Layer 8 of a small transformer language model trained on English Wikipedia (12 layers, counted from 0, width 96). Numbers have three digits each and are written without spaces.
Take only the direct path to the model's output, skipping the later layers: a vector added to the residual stream pushes a token's score in proportion to its dot product with that token's output vector.

Output vectors of the tokens that the questions are about. A number n stands for (n - 500) times 0.0039.
"oth": 207333542715742476558375623721392220506392641405765632433282468477691505483540428275554615624644579772524464587562350491821380396587555362495629733504795432268642347437491375587216409334578434511517596700284446365477483774478659472306289513322550509513451659375452418431242424378703426611
"han": 585346351567362506497471411545573268502503592713549467302585402583390725318520369326555604465500616409821211431456456432491478455680483559421580569513637513395561360409393618533384360507741547531528500583537372564354410419583544375333606534296534613452352329431516510405619558486541565394
"eries": 608604408734579468600456281573444513545441500569751689540395564581552630618508570380610691688650650622666445488434185749437692357671520564465414632653531666685523458622670413419478316414734257627523477807474420414550367593743632438259238425315600441591355375572435462347249396545627245636
"ient": 329352432557572476473624283672719536524427629442391316396383415517662658190491549293458414600691500582564384435385392616564238313687555468547647727531663660231630311423527607361954240459617453617545450599611604353576441294398438430345311509454410851275734643646561595390215705450495362604
"nd": 580247565548485482692629413757456550503573500564718428491354493432398360638560462847465521388524503364390668327331492293599622432458415663423533740662278604420538358425550597194356522475454552369519496355503467500635364812510352539314553459583747315275129509336567343476659415488857500452
"ript": 349401257537530423449295256568386412513184631370541254437420310623614505461687573637574532328509525633446637729365233618450189263672606514558500875545701707358514454525741398627755508486528317369449504419465577474473284525463666440215546400598559679270545666485256588348482874397472405595
" senior": 478409421555456475526437474575489463565506416523531717482497545713497435640497498611596609621554498476448517460516472603600418323520280585549650629448510552466551472717455332411511347440565532575497546583498533412428502270606451536467464378369597603348514405532511349394615525514608427543
"g": 339493461692420523570497348483696346493536670494526715430567574395451465580474511127539391396484495715518480418313637465398497551627504493452305586558362546414563473542543525381473517806459624456506491485625458552352462530613576497367404523315449309522529391489793447439479402464404688419
"bow": 777296402458314479540493629425429500526398506607664625640267510590495566435617640418487476381673586458668434302557421388555640419587311397586707453661453544642553415458453413376464391265596623647184615586383460278617350611693619351249507519307767574423381512560481386450460601498542560822
"cast": 652427268526174465304329401376548470526639579630384500456355710468651522270533489140475606500621513644673346620385543472573580463581459671504278521364395606215582366482424465317616320487464561647438461662746273348571526465432647449340515429538485659358405527367710622425148587509611780500
"ified": 658491268392533484523288326804529477536476285557485570708479396397589567392635578633194730251539695294548358573513405440392509338812522482397445559500429487462632516634486630567578394482748425650217632702435418467357283488605550298314488438455524773542597604776824621481211633456511524759
"{": 514428376591708474477493454680487287514401433472496326804384514818423376330666477515421561338631346325437492578462349693474286474650557326654560371508518478449488724500731542388756200206380573405403619449587457507469545521497432422250528461592539531640550434332447586572168523511825356575
"rov": 769264524658500469434520224797585313504380554564577428309405408610719443454647507582348382637698484715772492586166557465548539365525550504388546450573810492615616328597599497522644367383576444338643644319316333599340503711380557518222560467560489525508363291390571545594617500549614541479
"ft": 477238384675634479621327444583475250524437557318964551167179399511441491318706536489628304373563692755578427529356372323601294438487390513559615618696367549314468500542413430284429587606329627511488572438547507508556383361648520526330275487198654474226334643525433330339472401498835449517
" though": 585397230350389466340416303406381391526534503680680471359443566717468516396435457468497506335678650571772529528670527504376312333339406572539500608504510493486530416603612426476614409243687314522272661606546529269463483680422507423434453452392635656378562303503425545418399375538630533872
"ute": 547336526691500480572441138512222590504469591638642452791184472585533396512625359157485454486551528686349504543522443144815359383662770297356677554675682588359642439609563432561591512722637472511488438392730550368332390647478549284326512518710464478370303462471367330440471478431876392758
"nce": 395352604421297475728318256630598505518600631372848374838306394480321088644871409673605459432789349301389438367176214431612653336442268532527800396551423640505573509577693464275282681331398251266604481409548516360577496699366366352285651495773561345247241412303844350456460700424494584760
"t": 550402372490626525774483241429269644492629297529527486451503373432381511536283604438674463471435298553389458357424706557488594516514418507330330557430592550311576406360571527293544475598531641325484313379500415523390484490592434589407500581436374319366598474370668621413546430562547410514
"Sources": 358373642626269403329523150643612600538408567707691448739405541642449430726612528408448385458591595601482443303331439586682548477492405408689487575399646330538520714623546352303462565563439353610371371623398290400660408485537645353255504369366684648426245461560389397531149700470381429627
" Press": 405524413576331495539610450698700379495405456342555429455267383696738337378448580409396735590615476368390358504496379320622268403422173680645410616390500637410519584541589506700369453355547323419588340470307472342665610620444560453363581336310507473319629414494381573305455511395644549574
"ets": 504522347629365489579524450412490290514533462535748689513390428678463352492475542447536600813553406881618424464546422427422603440736454272469535602363303941385536504627675257333753200336521553518348457813503311433454461632359555747299465504471542424540467361438525458507281768503541416435
"self": 617378326445508451444584302465562268531309403641782316360381587629855566290770445303493350594776528462318658513483423412279547427692414594551581420613640777381516665627509514444509550360593389360532805942330402307443483468518512523322681443386580601342318612181419442440312570507575480688
"r": 551459546559500522623528496528515504492592462520536387267507373389446515500475379536570231684472451356708608666163520586609492488353658662617533431685564578466527381442456625369604716481451466239517503336486448503406626570447634560371543561455560511219464488323591558298711371430684677477
"ical": 549481377529560504527483197640523454523408268639525661471429484471659368491545554106229656630584416623640413381455551548492131379663506379701458569590299517307534826755685627554311468495829442485563458621489248372450397769444712368265341418283529376751450442627925316523144359509389633423
"ished": 166450481413463445519525584731686218510309475626647427687636429602538575463358430340395658751585549590290553547578365399404458286675591653468365665387603699360650569495433578472655574618795560515585394739432504360628411711507525338263310403759593509379622505450816344373569759438719812677
"Scientific": 386270697470285416457377315544620625552794688500630451595451495980417387568391463284571383801721753404726450629527174580622109475761350586658637816616537479097479546889630423309656525471673447744268676648409402453684509392532728573180259383361751781299544429313511157173456844461778303543
"ly": 402272571384471512289749458705354478504658518472510401598402580415599693649250277202343759657500655376460420169087565407522401403262629428607242352413640417550508613519272425495427349432538551281365471608432475545549620707576373542442342531670597433584387250399496295327471258453682640603
"ram": 653441374535628494320353267588633438490436544750536329587410635482562637473549548375315491500552412427535421689370427842503318429536674774594306580631390564527533340423431283447507497500549368473691603516489540467564575599448427469252356521726588593409398382491569587454584528565595630421
"ict": 485632434459395448398670426630490706514545503374440399548548422649768159605456507267402714610464727455552438325435508571569597441538652398252385659697438406259707447593613570407264394691819395535626496578413377372442349660372550391297302430271401496476541319554420533271705356456545248666
".": 417650682455484552463585268439470618492564410543386565384721551496603518618510442496646535642452621389506672372666577459408570485284532598427418440510441475634406445279487556727373544452414657458509466607675625466527564592349463407559570632489236463368428376641429416376509487436476383307

Each question shows what one neuron of this layer's MLP adds at an activation of 1. A number n stands for (n - 500) times 0.0029.

n320: 612497525439614423512573512493649487537551531527516538500535497585437285666560490530612477378475530419467475502619562756392468623405545508538569402487724447579280467391455402469526605359462554426575462475618610514508753409518586378527510240497559588639451478352597400538641440558552445614
Which two tokens does it push up most, strongest first? "{", "nce"

n372: 504533467494376504368399425472479579541494514460666552527459666591552465449451447274560447600432466431460536465566500531456550393464494454467496676500443604581456556498541410470494515460471545396408504565474385695336509675468489693496573447452461491610460534430535634500495512571553500460
Which of these tokens does it push up most? "ets"

n77: 424615485368484504459509604522462498503483476396579392415611553462440548507488446486544504540341592463380401567413480432396637333587441479418525545431482578453480625561539664482556484616508723477517579513491356452474372483552484498402460334387497520450529413427534445390375379671604621532
Which of these tokens does it push up most? "ished"

n289: 506374484412449560547502539473442564555456572597519408536622423483643602484452474620518529567347470464528579579610514494344556420441637496485418530521563396420532502405485495417385443523417559555500426432483520520644351446477500491601367414482589555559614532454653448453595512509553473550
Which of these tokens does it push up most? "ished"

n18: 579586354440456565588602397481465609514386603635406527837539453685571524543404478405423673596459382434506628459457559398482565579410580554497372325481511416562575438355565239561439599423495388581334419391549601632503461360572511450439490511550594540552489461386491458379600590530473653491
Which of these tokens does it push up most? "ly"

n197: 464429505377485369525545620606656569500491462351361368518514574509468539538566509484451540548554582552534433555621422685352462578398532428320598521546575508622387547563382546435485475420641411590346509387420557497442492583515417421151552536498442508391530447618481577302677379368566570339
Which of these tokens does it push up most? "ict"

n285: 538639530476420447599676592525468442450483566550511429547569613522504435473506641304465569447508603475442515516577428511403527652486555467354458487542502527479458401479494530597533489526498451523655481404544462471480481406496498430479474618383437437545540440481462492337572396479332615379
Which of these tokens does it push up most? "ict"

n311: 468485623500524693508575455500497448395476482510434557469510567549448422571540542409624453516537539492510449465383520506407483446500466507419498527560415469588472416552373494636464630657525554524471481413466458500496670510564354513526452613487475367554524556494530405479492523447484444458
Which three tokens does it push up most, strongest first? "g", ".", "ly"

n178: 548536610500590411502560614453462498429561447373466537462534435507554510360394539508423467578456476475448577504505678638545496486510451444523433477477393616440518576486552565520465417510424394598625457424496363619498420525438380440289514554506399488430569629383581422521470526441414536379
Which of these tokens does it push down most? " though"

n337: 445491484530481615536514526593449531385410404581511380504315470546437467440456495468496437399497623418443677503510529437531504597532592460424451522581576584449442460586500504489452487441519401528477457425520422436561468431471384595500456663507527457508505558502545579390520522520514517539
Which two tokens does it push up most, strongest first? "ute", "nd"

n357: 500490567527461446436496417502591534479526419446538459525519493502615461594459429479534572506536469515591581537401500448453642413438562543362509537436480431537561532536496538504500557400635492539399536505426464579523569518398392418503491565456395360471599446519353513360519459560500568553
Which of these tokens does it push up most? "ict"

n119: 719520559465423604515554476485513577471610573397565446515451471449441468453478492675520405635478531746408536462486521541435566478448641532416447400568459414432473528394464543533521483610570521582429510480485500547506442536391451582606473536553467508546587415443461478607651554379392429589
Which of these tokens does it push up most? "ict"

n86: 512528531498412594480463577521570572455429411455590474376399598621414507425548430481576579580492505547488525417550554442512548473500475438361417500531413490532365530465519529613483497464517580534556453449462529482542568489454479525622610582483517424436523557400491573454573526455497522441
Which two tokens does it push up most, strongest first? ".", " Press"

n129: 496545439507468636469531423495513519456448494545455558534492534718417345436441546521600525582486508420470466481504548515450560544463413473411500524493496413600362540453529569546573552588425591503531513533577560521459641516482450617560581575428379455495486474414541458453508448474407395583
Which two tokens does it push up most, strongest first? ".", "t"

n73: 458470547433586461430566453518613601526479524531541491530433502545458521284404534563629463477660496418467387431587523590426439520395520439412549556479400424354351500563451479516500509586537489391467389528385507513488573564496485597594333503512436667435529637513518553554526532431550485480
Which two tokens does it push up most, strongest first? "ient", "Scientific"

n125: 671458413557439658480422515473435463708346476448551355498555550467474466575368498466558396522500399484533443423571391368559554386469517412523548647477341617514483533561445594454533399483540591525467331528546505402485440388448429577613528456465508386385632493536390426411548438395464537554
Which of these tokens does it push up most? "ets"

n370: 402333519542543511564592428446496531505518536608635338527402374350532559528421400633468383457537594436350466496466479370426543488481481396469535553580382476457464448290341456487543371500405507486475421512601613585594526481485412513407508539519593474539464475572465458449563547557607457505
Which two tokens does it push up most, strongest first? "nd", "ft"

n29: 500517507350667577489493535492546422602553492500495471421426575451356505548453496632472521294509584498367452374516281559522510468537523366598582333409502529700551479441474738442540583547419539478490452541580538328471505559528544463508606435646521549604507559526469327583516568665453537536
Which of these tokens does it push up most? "nce"

n146: 538431368540438486486463546592369536587451408551498513482509500453442474466414419493588529583504405551471571571380553478507460511537560492571552545560432504656550528507617358527426558554577575593533628454550445445445439556439492559442498490487547387464475475530365594649498445541609402446
Which of these tokens does it push up most? "ute"

n323: 509514588645621460475382505405512565541694530561452572350679636374515481390505479671522516420428510493573498522542609567468519466443560446402458425455374383527491406510403532605555369631480625485616500491564520512482400520628441435528378388623487539409436573566467387505555389634410556568
Which two tokens does it push up most, strongest first? ".", "g"

n210: 543475584484396299493492590456579457523440534532535522392491585522582561515365456515494514473541527477504656594657570483505545530464469585500577544529549451544556584459518573516586552477618315632536439467490556513415543553558488467570320489467416502379468666498570390477561437509560559489
Which of these tokens does it push up most? "ished"

n74: 498451552556580324531543547541445477582405489507473635480463551408500549464540437482465457527485516443444454512492605568530602547565488463582558444504493490558511448539428543503409540417513422424522412579511451437390537460481496441385542382486421460457457480604585480398422455560484386348
Which of these tokens does it push up most? "ical"

n152: 357381394421530628461642366600541576573427430455546483409640480585536582454460448576639601436516547443462450540548551529556676494510496455529530515547548500531435529495496385471492490452491523498461537362559532375598542479381402608707485553519539468455353376494574556447445545365534412365
Which two tokens does it push up most, strongest first? ".", "nd"

n278: 434494491518445413542523545578580537514428322462500502579363468480437412479594544459379612610583502415502508569473545463442584493587465434517420530465493611579420601476540492552537469543400411564558492444478595510547552402471447452475488597458514445460578506480502468406445484510430571457
Which two tokens does it push up most, strongest first? " Press", "nce"

n306: 424537647479622475594574695504567465500511595500550473552436520451558442692462522503562498564565636505523541358568510485574456539365551408639627438641557352560448456524347538453645487542467616410531544523382634382560562461565370420525479544467388445592379497636351455601649562505500385497
Which of these tokens does it push down most? "cast"

n248: 625597502617319444516513585581606466631449404424518545482581329284452385560653479618583398399461466604474481476546510461604424530609461492409492385426522677524455622608597605488405622544491616429564405541546495492536394555354662440601598313421437582314532474612519419452508483411360470497
Which of these tokens does it push up most? "nce"

n52: 512515483479620433584638456527479591346509397523425689389413574383408544563439615592637577476486350487553557288434570602461554406617404502595569575375567598556617521593490637512505557585496572484658594446532427534382517674534346515534417681426572584575533454576460533459587512390536440386
Which of these tokens does it push up most? "t"

n65: 448415609561514468373535353480537471491517569420531689270614555466449488465371559379473509394540461483354475478447468260519415597530496427428528664274443533490491523545542511511567377658544467526626496425460583498511565634479550505374470436448526442413457566582634577568414458539491554398
Which two tokens does it push up most, strongest first? "g", "ical"

n154: 500421455457435511552597448553639374639559504434613341419399544452480541409610446540468487627494593515603493484632422433464553585427482587533477469626564328478497518393485605602479483577644523608487450551433514477433441466548522417493541506593529483515502489385573551424588466420448580387
Which of these tokens does it push up most? "han"

n103: 442414541482364472408531335403492660467395578574583474417637511626694488528658500431513477555689596524458420520596528568357593506537439600575517515541458395520536416399581529488371585509452528474495398539568520550507473551356599405549482528442320521638542606577695465463564464469528544621
Which of these tokens does it push up most? "."

n185: 517534480554430417463493562466458532404509504672492555454352400500521564502446424486415445438378674441423584489527502487481554520542551478489429456362451455483484550579494535518438508380397413488439441479383450447443456526408508399516621353491559513517520440614496518560465447559500514494
Which of these tokens does it push down most? "ient"

n27: 515591526415603379418617497260556424649449540574388643430464562302352541563485471385519520471565567455466438366520570494493462461442430488476533637467345485225448551394453517584720524651515500495728333352560390512472337729515359491393543305574500427438526677479611292477293665419480492398
Which of these tokens does it push down most? "rov"

n355: 608465505454539366533556444699488470528420399482405426714540373648488300434515467436360632637390453598448464511516627460474477545376363449354415451514582508576440551465621371349597607339557503337506387416600632568519325509400568457335416449587421279589358564613488530598406639438622423451
Which of these tokens does it push up most? "{"

n69: 552567544443652408695537597544531518592331403565611402639416399351452590564573527469377444494572534475511280408573706652463522594550389533475641553440590516578380539579367470553766534470376494544551589469390630363631461430487571489365408356429747484458495450581529516476518546431545559362
Which of these tokens does it push up most? "bow"

n67: 424473500605440542493425646479404620466485517411668518464484557527376574570496500510433498414523477425489437514378363596486424481498638385586558395539528461403417590470496670612470531464476520600597498596597589390420460478476521510359557505546417480509442483432383413534546516552518481427
Which of these tokens does it push up most? "{"

n326: 604574504393531422423485530600492414421476490593477412545610549493546353529518548421496517410438579531415520620382517529578410576442614567521422674584537521504469443564475406429489486585479419536635464546442520492505461498530508535648406485513434487541441488435535459515517498643588577498
Which of these tokens does it push up most? "ram"

n266: 608531543610405687527537487657569397450500677461519595546565484570524634465454519353510511415547464424498451619566657471566502463525487486543465582495627439490509576594613531447569452639456472578517475406502580505589345399637545464560468682378545438534281502481641489560685560408470566548
Which of these tokens does it push up most? "g"

n0: 481406493356382426440488677404567627545555533597596436552412547552578514384373474615467514535534405552498487602432505478495594558521429517495638609435521430599372560427498336382403573518567523570581491613400474724575370487564442564575586394360403460687495420420487405492468450614495551625
Which of these tokens does it push up most? "bow"

n328: 384500579485557433423564576593488339505504473490468541403545650488494522396470504539506502476455526602528562423548473466451465375431517394536425588494498541536535448633486397496429500500522566434409605444413627465515502409587429466382542497612392483548454451490437691445472634528515505523
Which of these tokens does it push up most? "ript"

n329: 518527584510415417593338547504558514513580487435506473527457535384437528474538429684629490422610578465397445454641518492548455438443583571475451417522500557332400601439508579583418433598509471498556483471463476288448459445444482631367541426431523536478518588602432449495423475478576535570
Which of these tokens does it push down most? "rov"